Layer 9 of a small transformer language model trained on English Wikipedia (18 layers, counted from 0, width 96).
A neuron's activation on a vector x is GELU(weights . x), where the dot is the dot product.

Input weights of the MLP neurons that the questions are about. A number n stands for (n - 128) times 0.011.
n3: 137, 143, 106, 167, 123, 139, 150, 167, 164, 194, 173, 125, 99, 154, 123, 121, 83, 110, 142, 172, 116, 126, 114, 127, 118, 108, 129, 139, 85, 128, 110, 117, 119, 122, 124, 174, 126, 85, 143, 132, 121, 94, 105, 114, 75, 122, 112, 146, 94, 90, 135, 107, 157, 166, 132, 138, 111, 138, 137, 174, 190, 117, 146, 123, 88, 122, 95, 88, 122, 166, 124, 121, 103, 140, 148, 108, 110, 138, 150, 132, 105, 81, 155, 125, 131, 168, 141, 168, 156, 124, 164, 115, 142, 116, 159, 124
n5: 133, 183, 155, 142, 95, 129, 130, 142, 109, 108, 123, 130, 165, 99, 136, 112, 105, 151, 159, 118, 150, 139, 137, 137, 140, 121, 155, 131, 86, 125, 138, 85, 129, 143, 112, 141, 105, 170, 130, 128, 119, 132, 143, 114, 76, 119, 112, 169, 144, 162, 117, 108, 123, 84, 104, 142, 155, 191, 130, 160, 93, 80, 146, 115, 103, 158, 117, 210, 131, 108, 115, 139, 130, 81, 103, 85, 108, 100, 120, 85, 99, 148, 167, 141, 94, 143, 185, 58, 145, 112, 110, 195, 174, 106, 122, 124
n36: 139, 116, 110, 144, 106, 118, 123, 122, 127, 106, 80, 135, 166, 126, 107, 139, 151, 160, 151, 110, 121, 117, 121, 121, 156, 127, 134, 138, 136, 143, 129, 141, 99, 117, 139, 146, 150, 142, 118, 163, 129, 91, 129, 95, 130, 105, 113, 148, 144, 120, 146, 115, 139, 142, 143, 123, 134, 138, 140, 148, 155, 146, 123, 146, 128, 95, 111, 150, 156, 128, 118, 116, 97, 92, 148, 121, 123, 108, 153, 146, 123, 98, 159, 150, 136, 112, 156, 106, 137, 108, 79, 128, 158, 106, 177, 145
n38: 124, 111, 118, 137, 104, 141, 74, 128, 100, 124, 127, 129, 147, 114, 138, 120, 141, 162, 139, 113, 117, 136, 133, 128, 139, 108, 110, 212, 154, 137, 100, 89, 119, 136, 107, 130, 149, 106, 144, 114, 82, 132, 104, 134, 144, 154, 106, 153, 106, 140, 125, 117, 102, 97, 168, 141, 157, 142, 112, 146, 135, 89, 136, 182, 134, 144, 119, 117, 134, 65, 131, 108, 136, 151, 110, 162, 138, 123, 139, 105, 83, 137, 145, 112, 186, 121, 127, 148, 133, 130, 131, 171, 109, 141, 94, 145
n80: 141, 111, 140, 180, 101, 164, 120, 188, 149, 118, 118, 124, 118, 130, 111, 128, 127, 110, 148, 113, 88, 89, 157, 117, 127, 111, 159, 74, 89, 150, 135, 127, 155, 138, 130, 126, 174, 157, 115, 127, 111, 137, 114, 123, 159, 76, 129, 151, 107, 106, 129, 135, 149, 92, 134, 117, 93, 146, 127, 120, 140, 139, 139, 103, 70, 129, 116, 99, 168, 116, 131, 126, 162, 129, 121, 104, 137, 145, 124, 56, 119, 104, 156, 130, 132, 168, 175, 161, 156, 144, 132, 135, 166, 113, 121, 132
n100: 159, 108, 110, 115, 107, 190, 175, 165, 137, 106, 195, 152, 150, 143, 135, 122, 148, 120, 133, 87, 80, 73, 144, 85, 83, 145, 129, 119, 162, 131, 78, 120, 151, 151, 158, 146, 221, 141, 36, 119, 111, 99, 119, 109, 133, 99, 196, 143, 119, 137, 155, 148, 167, 109, 136, 107, 166, 165, 147, 152, 154, 103, 151, 150, 97, 140, 133, 134, 147, 175, 144, 99, 173, 164, 57, 189, 130, 110, 112, 97, 61, 115, 164, 39, 146, 151, 178, 111, 127, 105, 40, 102, 141, 86, 157, 160
n103: 117, 114, 108, 124, 134, 157, 140, 88, 129, 161, 127, 177, 144, 119, 146, 154, 138, 72, 114, 129, 144, 84, 123, 139, 140, 104, 117, 143, 122, 116, 107, 116, 83, 121, 89, 152, 177, 64, 170, 146, 139, 137, 123, 126, 136, 117, 183, 91, 121, 174, 110, 135, 170, 80, 146, 78, 136, 124, 139, 128, 152, 88, 133, 141, 145, 125, 125, 119, 159, 103, 114, 133, 144, 122, 126, 59, 107, 187, 112, 69, 143, 116, 100, 130, 146, 156, 149, 108, 134, 120, 155, 149, 120, 136, 136, 174
n105: 93, 144, 112, 106, 122, 135, 108, 177, 129, 169, 95, 143, 135, 119, 150, 106, 140, 130, 125, 134, 130, 114, 129, 142, 150, 106, 143, 129, 118, 143, 121, 124, 145, 172, 120, 116, 127, 93, 142, 92, 131, 146, 128, 140, 122, 90, 137, 123, 127, 143, 100, 127, 154, 114, 136, 140, 103, 102, 129, 146, 176, 118, 113, 122, 100, 157, 155, 69, 139, 117, 115, 144, 143, 114, 123, 135, 144, 125, 100, 89, 69, 149, 128, 132, 146, 110, 143, 126, 130, 135, 204, 148, 152, 143, 96, 171
n148: 135, 137, 114, 107, 151, 122, 92, 120, 140, 144, 151, 166, 111, 134, 147, 141, 153, 120, 124, 81, 149, 139, 132, 143, 134, 110, 137, 85, 143, 170, 122, 99, 137, 102, 125, 136, 74, 142, 146, 130, 145, 93, 106, 97, 126, 127, 81, 136, 127, 127, 158, 105, 136, 151, 125, 142, 140, 116, 138, 149, 121, 122, 130, 132, 129, 119, 119, 102, 112, 156, 131, 116, 109, 137, 143, 163, 124, 115, 164, 141, 106, 126, 115, 112, 136, 146, 130, 142, 123, 154, 121, 105, 98, 169, 128, 115
n206: 138, 141, 57, 154, 126, 129, 109, 115, 148, 144, 139, 148, 77, 114, 99, 118, 135, 138, 115, 130, 118, 116, 124, 157, 128, 89, 89, 137, 130, 106, 106, 110, 152, 141, 117, 142, 148, 117, 137, 136, 120, 145, 115, 76, 84, 142, 136, 132, 155, 107, 116, 113, 102, 124, 120, 145, 184, 103, 67, 131, 147, 159, 100, 150, 116, 135, 168, 95, 162, 139, 108, 121, 116, 114, 160, 175, 129, 121, 130, 116, 150, 126, 156, 132, 127, 148, 121, 183, 115, 110, 110, 143, 110, 148, 145, 139
n208: 140, 113, 114, 133, 90, 116, 132, 121, 85, 100, 162, 145, 145, 110, 84, 92, 114, 74, 123, 132, 164, 115, 83, 164, 99, 143, 148, 126, 139, 105, 136, 92, 152, 109, 128, 140, 112, 145, 170, 140, 169, 122, 111, 147, 141, 146, 174, 151, 165, 132, 145, 127, 140, 129, 95, 166, 115, 154, 156, 117, 155, 151, 124, 134, 102, 177, 134, 151, 135, 113, 97, 119, 92, 90, 118, 119, 178, 134, 111, 144, 146, 131, 180, 114, 160, 120, 105, 79, 154, 133, 155, 137, 135, 150, 131, 138
n224: 62, 98, 172, 134, 150, 115, 154, 156, 141, 121, 113, 135, 186, 139, 150, 136, 181, 89, 153, 101, 163, 109, 137, 112, 138, 103, 121, 122, 91, 147, 99, 104, 149, 106, 144, 151, 122, 134, 137, 150, 121, 107, 142, 101, 113, 162, 158, 113, 169, 89, 124, 135, 141, 121, 124, 144, 130, 127, 108, 121, 125, 126, 138, 113, 137, 89, 134, 118, 123, 156, 84, 135, 103, 102, 112, 119, 102, 111, 131, 126, 159, 125, 142, 130, 90, 132, 138, 121, 146, 159, 166, 141, 186, 148, 151, 110
n231: 91, 108, 94, 141, 114, 127, 111, 105, 152, 155, 120, 140, 91, 127, 162, 97, 106, 107, 98, 133, 120, 138, 160, 125, 165, 90, 143, 155, 130, 134, 129, 90, 107, 149, 141, 160, 101, 125, 128, 122, 112, 130, 114, 114, 116, 94, 123, 108, 157, 161, 152, 123, 113, 136, 160, 151, 157, 113, 111, 152, 82, 106, 130, 96, 131, 127, 127, 172, 134, 127, 111, 112, 180, 120, 111, 141, 120, 136, 145, 127, 146, 133, 152, 100, 151, 131, 129, 89, 152, 130, 87, 86, 143, 119, 145, 170
n244: 156, 108, 94, 156, 127, 143, 140, 144, 110, 145, 169, 118, 153, 124, 124, 91, 182, 130, 125, 52, 66, 81, 97, 132, 75, 200, 140, 107, 157, 98, 120, 134, 151, 129, 166, 178, 162, 121, 67, 106, 126, 89, 137, 119, 121, 87, 193, 128, 119, 166, 143, 148, 160, 172, 158, 140, 182, 93, 118, 159, 184, 70, 132, 138, 77, 106, 133, 87, 155, 110, 134, 110, 127, 174, 6, 202, 164, 134, 132, 85, 75, 105, 129, 82, 148, 173, 161, 156, 115, 118, 86, 160, 140, 118, 143, 155
n279: 136, 114, 167, 86, 149, 144, 87, 120, 118, 133, 111, 150, 132, 108, 122, 108, 157, 110, 95, 126, 117, 143, 145, 154, 148, 136, 73, 117, 131, 88, 140, 102, 124, 116, 127, 134, 82, 104, 110, 125, 137, 111, 119, 111, 114, 147, 118, 113, 141, 97, 143, 129, 173, 148, 145, 131, 105, 171, 124, 90, 101, 149, 144, 122, 138, 127, 124, 159, 102, 138, 129, 115, 94, 143, 87, 136, 120, 110, 133, 90, 160, 81, 178, 116, 155, 159, 155, 134, 189, 158, 123, 117, 155, 128, 188, 127
n295: 134, 92, 129, 131, 144, 135, 123, 133, 134, 114, 108, 106, 117, 144, 108, 113, 113, 120, 143, 132, 158, 130, 142, 165, 117, 134, 139, 148, 139, 136, 124, 157, 121, 120, 145, 145, 84, 83, 111, 147, 107, 105, 126, 105, 133, 122, 152, 136, 115, 122, 129, 121, 159, 141, 122, 113, 163, 111, 118, 87, 124, 128, 145, 159, 113, 129, 154, 123, 135, 145, 135, 96, 163, 137, 144, 112, 134, 102, 124, 120, 103, 108, 103, 126, 132, 136, 146, 115, 134, 98, 82, 114, 130, 159, 120, 150
n302: 131, 140, 111, 126, 139, 140, 144, 108, 151, 124, 138, 131, 152, 137, 121, 120, 134, 152, 80, 137, 129, 113, 122, 144, 118, 108, 137, 115, 135, 127, 116, 139, 134, 105, 162, 128, 114, 153, 123, 129, 134, 122, 140, 108, 134, 137, 135, 130, 113, 137, 159, 139, 87, 110, 166, 109, 167, 178, 102, 127, 133, 118, 96, 106, 138, 144, 153, 105, 117, 130, 134, 102, 111, 138, 141, 103, 134, 106, 87, 115, 156, 138, 125, 150, 142, 139, 118, 123, 146, 149, 135, 109, 106, 81, 127, 104
n335: 163, 157, 139, 117, 111, 121, 128, 196, 107, 140, 123, 156, 117, 116, 134, 102, 147, 146, 119, 129, 137, 132, 136, 153, 92, 135, 94, 126, 138, 109, 120, 216, 136, 128, 140, 104, 165, 142, 161, 105, 83, 131, 136, 136, 116, 88, 97, 157, 131, 103, 121, 95, 130, 161, 119, 163, 150, 109, 132, 130, 183, 117, 121, 133, 83, 104, 101, 111, 98, 71, 126, 75, 160, 117, 138, 175, 136, 144, 109, 170, 110, 91, 113, 126, 113, 150, 147, 122, 101, 119, 149, 143, 154, 145, 134, 125
n359: 176, 125, 122, 121, 123, 119, 133, 136, 117, 141, 139, 86, 128, 116, 109, 99, 162, 138, 112, 120, 124, 127, 144, 160, 97, 140, 142, 111, 105, 168, 78, 141, 161, 104, 117, 127, 143, 148, 155, 129, 95, 129, 102, 150, 161, 142, 134, 102, 142, 140, 106, 83, 116, 93, 144, 130, 134, 158, 130, 149, 146, 119, 114, 104, 153, 135, 139, 129, 141, 119, 114, 97, 116, 129, 92, 142, 132, 132, 125, 118, 158, 139, 147, 172, 111, 105, 113, 134, 119, 144, 116, 165, 132, 129, 155, 119

Each question shows a token from some text and the vector x that enters the MLP there. A number n stands for (n - 128) times 0.055.

"el": 88, 113, 139, 107, 126, 122, 135, 135, 142, 134, 122, 125, 42, 105, 132, 145, 126, 129, 121, 119, 127, 145, 114, 165, 110, 176, 152, 132, 117, 133, 129, 111, 129, 138, 155, 97, 111, 118, 105, 123, 140, 129, 162, 98, 137, 130, 135, 135, 145, 153, 118, 174, 150, 107, 134, 103, 137, 146, 108, 126, 128, 174, 160, 132, 146, 130, 118, 117, 102, 142, 162, 163, 70, 144, 155, 90, 135, 196, 170, 118, 112, 103, 104, 94, 112, 135, 130, 122, 105, 98, 108, 163, 113, 141, 133, 114
The three highest activations, in order: n295, n103, n148

"rict": 102, 106, 143, 122, 99, 99, 145, 121, 89, 164, 121, 131, 104, 143, 130, 117, 111, 113, 146, 128, 100, 159, 112, 165, 103, 181, 157, 131, 120, 129, 111, 118, 126, 137, 158, 109, 142, 109, 120, 136, 121, 134, 162, 137, 137, 140, 141, 114, 155, 158, 98, 186, 145, 124, 122, 99, 144, 178, 98, 98, 136, 216, 131, 95, 136, 142, 119, 120, 94, 136, 142, 118, 78, 122, 118, 112, 153, 153, 184, 127, 131, 117, 118, 120, 136, 104, 138, 115, 114, 109, 125, 140, 132, 110, 135, 106
The three highest activations, in order: n208, n279, n359

"our": 100, 100, 148, 131, 132, 113, 131, 140, 110, 148, 137, 134, 79, 121, 127, 158, 118, 105, 123, 133, 99, 188, 95, 151, 95, 192, 156, 152, 116, 99, 113, 115, 107, 141, 142, 101, 126, 110, 128, 114, 130, 107, 173, 121, 149, 128, 113, 100, 143, 159, 93, 192, 129, 120, 112, 111, 151, 114, 116, 121, 100, 160, 141, 140, 148, 162, 103, 147, 113, 142, 155, 157, 89, 132, 135, 131, 135, 135, 155, 140, 134, 150, 109, 126, 101, 123, 136, 115, 92, 95, 114, 151, 110, 108, 147, 125
Which neuron lights up most? n295

"CA": 98, 121, 145, 125, 96, 125, 133, 117, 108, 147, 119, 131, 93, 145, 107, 152, 141, 93, 115, 120, 97, 156, 76, 185, 106, 168, 155, 142, 115, 134, 110, 141, 140, 138, 118, 85, 125, 111, 110, 96, 115, 124, 150, 119, 146, 166, 129, 163, 127, 151, 98, 158, 114, 108, 138, 115, 126, 145, 157, 148, 72, 174, 122, 167, 135, 130, 117, 150, 125, 135, 135, 147, 60, 127, 173, 148, 89, 176, 144, 130, 107, 157, 140, 120, 110, 119, 152, 113, 96, 124, 134, 111, 139, 127, 111, 126
The most active neuron and its activation: n208, at about 1.7

"\n": 117, 111, 166, 109, 118, 148, 134, 148, 122, 145, 114, 127, 96, 120, 162, 135, 108, 153, 120, 140, 95, 175, 96, 170, 99, 151, 165, 158, 135, 113, 117, 128, 104, 146, 148, 114, 145, 122, 121, 118, 125, 124, 164, 122, 125, 137, 125, 104, 149, 120, 119, 194, 119, 109, 137, 81, 134, 148, 147, 133, 104, 190, 133, 91, 115, 131, 101, 125, 128, 129, 147, 135, 65, 138, 178, 148, 137, 122, 152, 117, 121, 150, 132, 94, 136, 97, 123, 129, 112, 116, 99, 127, 127, 101, 101, 136
Which neuron lights up most? n100

" 5": 95, 112, 152, 150, 104, 115, 139, 113, 137, 174, 107, 138, 102, 142, 135, 157, 141, 119, 83, 136, 116, 181, 111, 140, 123, 157, 138, 148, 131, 144, 112, 133, 144, 119, 136, 93, 120, 131, 103, 89, 133, 104, 136, 119, 113, 128, 114, 122, 134, 143, 105, 204, 105, 104, 121, 91, 147, 148, 137, 144, 105, 164, 139, 107, 134, 104, 112, 118, 113, 135, 154, 147, 64, 148, 153, 150, 139, 125, 174, 148, 132, 181, 150, 109, 125, 127, 127, 121, 65, 106, 139, 142, 122, 131, 105, 112
Which neuron lights up most? n148

" 2": 101, 116, 158, 140, 118, 117, 132, 127, 130, 158, 116, 134, 101, 132, 138, 161, 140, 110, 105, 156, 86, 182, 99, 144, 111, 145, 141, 152, 106, 126, 131, 142, 125, 131, 141, 121, 164, 98, 115, 103, 135, 98, 160, 121, 123, 143, 132, 121, 121, 139, 121, 195, 123, 95, 124, 64, 167, 119, 129, 126, 85, 168, 140, 124, 108, 85, 114, 125, 122, 118, 141, 136, 77, 152, 168, 135, 143, 132, 161, 140, 127, 165, 160, 114, 117, 132, 129, 123, 107, 93, 121, 143, 116, 116, 120, 115
Which neuron lights up most? n206

" 1": 99, 112, 150, 136, 115, 117, 135, 109, 136, 173, 109, 130, 108, 145, 127, 168, 148, 109, 98, 146, 92, 180, 109, 143, 141, 137, 145, 151, 112, 125, 121, 141, 111, 123, 128, 131, 141, 122, 129, 105, 135, 108, 156, 114, 119, 157, 107, 111, 158, 135, 116, 194, 98, 96, 104, 78, 145, 123, 124, 148, 100, 189, 144, 122, 120, 91, 121, 123, 122, 125, 127, 157, 79, 171, 156, 144, 131, 146, 169, 146, 128, 155, 150, 124, 125, 118, 136, 113, 82, 90, 124, 126, 127, 118, 103, 117
Which neuron lights up most? n206

" another": 85, 109, 131, 121, 120, 132, 121, 117, 128, 184, 128, 114, 91, 160, 162, 145, 149, 122, 106, 119, 111, 204, 117, 179, 118, 151, 154, 136, 106, 115, 120, 145, 124, 121, 160, 94, 134, 132, 144, 103, 121, 133, 145, 113, 104, 148, 119, 82, 141, 118, 108, 218, 113, 113, 118, 89, 143, 151, 125, 127, 100, 150, 146, 109, 127, 131, 116, 122, 89, 126, 135, 119, 95, 138, 134, 142, 152, 151, 156, 137, 113, 148, 109, 109, 130, 120, 152, 102, 121, 112, 113, 152, 133, 112, 136, 133
The three highest activations, in order: n231, n279, n302

"tt": 117, 110, 140, 156, 99, 109, 125, 135, 112, 125, 137, 123, 117, 110, 154, 129, 109, 88, 131, 127, 91, 174, 94, 172, 105, 158, 138, 140, 118, 138, 117, 153, 112, 143, 138, 84, 159, 148, 127, 127, 125, 142, 136, 143, 160, 186, 123, 146, 104, 132, 50, 129, 114, 112, 139, 108, 126, 176, 130, 131, 65, 132, 125, 112, 110, 106, 131, 125, 122, 138, 176, 200, 86, 133, 159, 143, 122, 139, 127, 133, 110, 166, 141, 110, 170, 117, 118, 136, 88, 128, 142, 95, 115, 127, 118, 124
The most active neuron and its activation: n38, at about 2.5

" season": 107, 128, 164, 124, 120, 112, 129, 133, 100, 188, 118, 137, 85, 132, 144, 147, 140, 135, 104, 143, 107, 156, 127, 139, 104, 194, 172, 151, 118, 117, 121, 144, 116, 130, 150, 97, 127, 138, 147, 121, 119, 127, 141, 118, 121, 132, 126, 94, 157, 160, 95, 203, 129, 107, 115, 97, 114, 117, 146, 132, 109, 156, 149, 125, 148, 145, 110, 120, 90, 133, 139, 107, 44, 138, 156, 111, 133, 153, 143, 149, 123, 172, 117, 125, 115, 125, 128, 114, 125, 88, 86, 135, 117, 115, 129, 127
Which neuron lights up most? n359

"p": 91, 94, 147, 148, 114, 116, 153, 153, 114, 126, 122, 135, 64, 131, 149, 146, 134, 86, 126, 120, 101, 167, 113, 158, 99, 166, 168, 161, 98, 148, 115, 139, 154, 127, 151, 83, 96, 134, 140, 150, 100, 129, 158, 117, 133, 88, 120, 141, 134, 128, 75, 152, 102, 137, 125, 99, 142, 155, 124, 130, 112, 175, 132, 125, 131, 117, 103, 101, 116, 139, 167, 142, 83, 118, 175, 103, 147, 153, 165, 117, 142, 122, 145, 123, 117, 131, 131, 134, 92, 102, 117, 107, 142, 147, 141, 142
The most active neuron and its activation: n80, at about 2.6

" |": 113, 116, 143, 102, 118, 133, 136, 130, 118, 166, 134, 124, 93, 125, 152, 150, 133, 132, 115, 136, 101, 172, 112, 145, 125, 128, 167, 156, 118, 127, 129, 118, 117, 141, 150, 107, 130, 128, 124, 123, 137, 107, 150, 137, 109, 131, 140, 95, 116, 129, 130, 241, 125, 110, 123, 74, 112, 166, 134, 139, 99, 171, 130, 83, 120, 106, 112, 100, 104, 107, 146, 148, 107, 144, 171, 120, 113, 132, 141, 133, 105, 172, 132, 116, 131, 130, 141, 140, 112, 116, 104, 124, 137, 117, 136, 123
Which neuron lights up most? n302

"4": 78, 118, 143, 141, 124, 125, 141, 136, 129, 194, 122, 129, 101, 134, 167, 128, 148, 134, 102, 139, 128, 170, 118, 157, 143, 169, 154, 161, 101, 136, 145, 141, 135, 126, 144, 101, 113, 140, 102, 100, 124, 122, 131, 132, 107, 130, 139, 111, 136, 132, 108, 190, 135, 80, 103, 91, 136, 169, 122, 128, 113, 195, 152, 103, 133, 83, 127, 104, 108, 130, 135, 114, 77, 146, 156, 123, 158, 119, 163, 121, 131, 139, 103, 97, 131, 128, 147, 113, 101, 116, 117, 113, 129, 118, 116, 84
The two highest activations, in order: n224, n302

"C": 88, 114, 169, 124, 100, 122, 121, 124, 117, 152, 104, 126, 83, 132, 137, 153, 126, 135, 106, 118, 94, 156, 119, 171, 119, 221, 148, 118, 117, 155, 116, 175, 123, 136, 124, 67, 129, 111, 124, 88, 145, 125, 128, 107, 127, 141, 128, 119, 137, 124, 96, 158, 97, 109, 153, 127, 116, 170, 151, 136, 119, 160, 153, 107, 126, 117, 123, 124, 105, 170, 150, 118, 77, 158, 172, 108, 126, 150, 172, 115, 126, 161, 112, 131, 137, 125, 120, 121, 83, 134, 114, 120, 143, 138, 117, 124
Which neuron lights up most? n359

"ing": 98, 99, 122, 117, 117, 120, 144, 111, 126, 154, 118, 120, 98, 127, 163, 145, 128, 147, 138, 134, 126, 160, 128, 167, 109, 167, 170, 141, 112, 124, 111, 137, 113, 140, 162, 108, 90, 127, 116, 114, 122, 131, 140, 122, 112, 117, 141, 114, 169, 146, 84, 213, 128, 109, 121, 96, 113, 173, 101, 108, 113, 179, 150, 110, 148, 126, 121, 119, 117, 160, 147, 106, 95, 155, 123, 104, 144, 139, 187, 135, 118, 120, 114, 102, 128, 96, 147, 130, 104, 116, 115, 152, 140, 108, 124, 113
The two highest activations, in order: n295, n279

" a": 101, 117, 127, 130, 115, 114, 114, 117, 126, 191, 114, 120, 97, 128, 145, 135, 139, 131, 120, 133, 96, 195, 101, 170, 132, 172, 146, 136, 126, 88, 103, 138, 120, 124, 122, 106, 132, 95, 135, 91, 134, 116, 160, 124, 122, 128, 125, 102, 143, 107, 97, 212, 110, 110, 123, 86, 142, 152, 122, 127, 112, 151, 133, 88, 121, 136, 112, 121, 127, 130, 158, 133, 94, 130, 145, 164, 150, 171, 148, 114, 121, 163, 133, 99, 129, 135, 153, 130, 124, 112, 112, 155, 119, 121, 136, 135
Which neuron lights up most? n244

"ions": 115, 110, 151, 127, 114, 118, 139, 138, 113, 163, 115, 139, 98, 124, 145, 152, 136, 130, 116, 126, 122, 174, 136, 157, 102, 175, 177, 155, 119, 116, 107, 133, 105, 138, 159, 103, 116, 133, 115, 111, 123, 109, 166, 125, 133, 139, 132, 103, 142, 150, 96, 208, 117, 119, 94, 86, 130, 152, 97, 108, 92, 148, 168, 113, 144, 136, 100, 125, 98, 132, 136, 127, 73, 121, 153, 130, 145, 137, 173, 131, 126, 140, 115, 90, 133, 111, 125, 126, 103, 126, 118, 167, 134, 114, 129, 109
The two highest activations, in order: n5, n279

" three": 71, 120, 130, 132, 117, 128, 130, 110, 110, 174, 117, 132, 90, 160, 166, 134, 143, 114, 111, 128, 116, 201, 99, 156, 108, 167, 142, 157, 122, 109, 108, 127, 134, 119, 160, 109, 145, 114, 119, 110, 129, 134, 149, 116, 109, 128, 113, 78, 149, 142, 99, 212, 135, 99, 123, 87, 154, 151, 127, 119, 107, 156, 137, 125, 128, 116, 112, 128, 122, 127, 144, 120, 80, 128, 159, 137, 143, 135, 164, 147, 114, 154, 147, 101, 127, 139, 139, 101, 113, 103, 122, 143, 135, 110, 134, 129
Which neuron lights up most? n231

"197": 143, 119, 174, 96, 109, 100, 132, 104, 113, 149, 130, 131, 110, 146, 178, 128, 142, 126, 116, 141, 129, 172, 68, 150, 112, 175, 173, 164, 125, 152, 87, 157, 129, 128, 109, 96, 130, 121, 124, 117, 126, 119, 136, 122, 113, 145, 116, 102, 145, 143, 91, 174, 93, 106, 120, 77, 134, 126, 125, 148, 131, 152, 139, 113, 141, 98, 109, 127, 117, 144, 142, 132, 71, 142, 148, 118, 147, 150, 149, 157, 136, 167, 144, 117, 136, 120, 143, 121, 113, 101, 101, 116, 123, 155, 119, 104
The most active neuron and its activation: n359, at about 2.6

"200": 134, 101, 158, 129, 114, 103, 140, 107, 114, 138, 116, 120, 106, 145, 169, 147, 134, 108, 114, 157, 120, 174, 73, 162, 120, 169, 204, 175, 111, 106, 108, 135, 140, 114, 119, 87, 122, 107, 121, 116, 115, 136, 134, 111, 130, 151, 122, 124, 137, 140, 81, 165, 96, 105, 114, 98, 129, 151, 141, 141, 122, 165, 125, 130, 141, 90, 110, 123, 96, 136, 141, 141, 72, 140, 141, 141, 158, 140, 168, 133, 118, 157, 173, 127, 140, 112, 137, 123, 107, 84, 122, 117, 129, 135, 126, 132
The most active neuron and its activation: n208, at about 1.9

"ed": 105, 119, 127, 121, 111, 137, 131, 125, 135, 135, 136, 111, 87, 133, 159, 140, 129, 117, 116, 144, 120, 158, 105, 169, 107, 175, 160, 116, 111, 119, 100, 130, 128, 147, 158, 107, 81, 121, 126, 123, 129, 140, 143, 114, 135, 117, 170, 112, 156, 157, 92, 186, 128, 98, 120, 102, 136, 157, 99, 123, 119, 176, 158, 122, 167, 115, 118, 104, 126, 174, 146, 143, 79, 159, 141, 88, 126, 131, 168, 129, 105, 137, 79, 124, 139, 107, 141, 135, 105, 118, 115, 132, 125, 119, 125, 101
The three highest activations, in order: n295, n302, n103

"her": 109, 97, 133, 117, 102, 112, 140, 124, 121, 158, 117, 129, 80, 138, 170, 118, 107, 152, 133, 105, 118, 197, 118, 150, 125, 161, 135, 129, 123, 111, 126, 123, 75, 133, 155, 101, 106, 144, 112, 98, 133, 145, 145, 107, 119, 127, 121, 120, 133, 163, 128, 178, 138, 119, 146, 89, 129, 156, 121, 114, 102, 181, 151, 113, 129, 135, 110, 122, 107, 153, 140, 156, 47, 153, 121, 93, 166, 148, 177, 135, 125, 146, 115, 107, 139, 142, 134, 145, 124, 102, 120, 159, 121, 114, 149, 101
Which neuron lights up most? n279

"ue": 109, 109, 127, 123, 141, 133, 157, 126, 125, 162, 127, 123, 58, 142, 133, 144, 127, 87, 152, 125, 115, 201, 111, 170, 111, 166, 166, 139, 114, 135, 109, 119, 115, 131, 160, 104, 127, 146, 139, 129, 120, 118, 145, 111, 133, 176, 112, 111, 152, 135, 102, 181, 110, 112, 108, 93, 130, 158, 112, 119, 73, 138, 141, 135, 154, 138, 117, 128, 96, 154, 164, 149, 100, 150, 127, 135, 121, 117, 176, 155, 108, 153, 93, 113, 135, 111, 135, 110, 125, 132, 111, 129, 84, 101, 123, 115
The two highest activations, in order: n148, n295

" in": 123, 106, 127, 104, 94, 105, 113, 152, 119, 168, 112, 127, 113, 156, 152, 107, 137, 134, 128, 154, 99, 166, 117, 157, 109, 171, 145, 139, 113, 119, 97, 136, 120, 134, 148, 118, 115, 113, 114, 115, 159, 134, 168, 145, 152, 116, 132, 140, 135, 126, 121, 207, 114, 113, 108, 85, 139, 124, 124, 145, 110, 181, 119, 108, 116, 128, 100, 123, 136, 101, 165, 132, 89, 133, 153, 135, 157, 139, 146, 143, 112, 142, 115, 108, 129, 123, 138, 121, 84, 112, 115, 154, 153, 98, 110, 116
The most active neuron and its activation: n244, at about 2.3

"ition": 120, 118, 157, 147, 113, 131, 135, 125, 117, 163, 141, 131, 76, 133, 133, 128, 135, 106, 123, 133, 110, 181, 117, 152, 97, 187, 190, 125, 123, 126, 94, 84, 97, 146, 163, 100, 121, 132, 117, 108, 132, 111, 159, 151, 131, 150, 124, 135, 137, 111, 103, 187, 122, 105, 121, 98, 129, 132, 111, 124, 110, 158, 134, 133, 151, 123, 106, 107, 115, 143, 159, 140, 68, 134, 136, 137, 141, 141, 175, 133, 115, 161, 99, 119, 103, 102, 145, 131, 97, 136, 140, 162, 106, 108, 127, 98
The two highest activations, in order: n148, n359

" t": 108, 119, 134, 125, 100, 121, 150, 155, 125, 155, 99, 135, 98, 137, 160, 155, 116, 137, 128, 137, 138, 161, 119, 154, 106, 208, 136, 141, 136, 107, 130, 146, 114, 109, 150, 98, 176, 112, 138, 114, 129, 126, 146, 117, 121, 129, 111, 91, 118, 128, 68, 185, 123, 118, 135, 87, 142, 158, 130, 112, 114, 162, 132, 93, 105, 112, 111, 110, 80, 137, 166, 147, 90, 139, 157, 127, 142, 144, 163, 132, 111, 161, 152, 100, 127, 128, 121, 148, 96, 127, 99, 134, 109, 116, 146, 142
Which neuron lights up most? n335

" Mc": 113, 113, 130, 108, 106, 125, 122, 123, 125, 152, 123, 137, 127, 145, 110, 142, 117, 142, 115, 121, 75, 160, 89, 161, 96, 172, 148, 157, 108, 130, 116, 157, 82, 146, 121, 88, 137, 130, 107, 112, 110, 156, 142, 114, 152, 120, 97, 130, 131, 123, 123, 169, 147, 110, 145, 82, 145, 178, 134, 156, 65, 145, 144, 133, 113, 127, 102, 110, 124, 134, 132, 152, 65, 156, 169, 126, 123, 172, 130, 155, 141, 175, 152, 106, 122, 120, 125, 150, 113, 139, 115, 96, 155, 104, 127, 130
The most active neuron and its activation: n302, at about 1.7

" *": 115, 115, 155, 113, 119, 106, 133, 134, 132, 170, 111, 126, 117, 138, 153, 162, 117, 125, 133, 136, 96, 202, 111, 163, 124, 169, 135, 149, 135, 129, 117, 149, 89, 147, 128, 111, 143, 121, 132, 148, 117, 128, 144, 94, 133, 116, 108, 99, 128, 136, 105, 216, 129, 119, 120, 85, 113, 152, 130, 143, 131, 158, 135, 92, 120, 106, 108, 101, 112, 134, 101, 99, 87, 148, 179, 133, 144, 148, 165, 149, 122, 173, 137, 121, 130, 106, 126, 136, 104, 125, 100, 93, 117, 128, 118, 123
The three highest activations, in order: n36, n3, n148

"ats": 97, 104, 160, 141, 123, 135, 122, 153, 128, 133, 126, 132, 109, 100, 130, 136, 134, 111, 130, 114, 68, 150, 134, 139, 102, 192, 128, 138, 108, 144, 128, 143, 124, 115, 166, 107, 118, 137, 115, 131, 117, 132, 133, 119, 149, 193, 112, 106, 129, 151, 54, 198, 140, 134, 131, 101, 108, 155, 106, 125, 108, 182, 156, 130, 144, 118, 122, 107, 98, 153, 134, 113, 71, 156, 171, 128, 125, 159, 178, 108, 108, 138, 123, 101, 117, 110, 138, 130, 91, 113, 102, 139, 140, 128, 138, 134
The most active neuron and its activation: n279, at about 3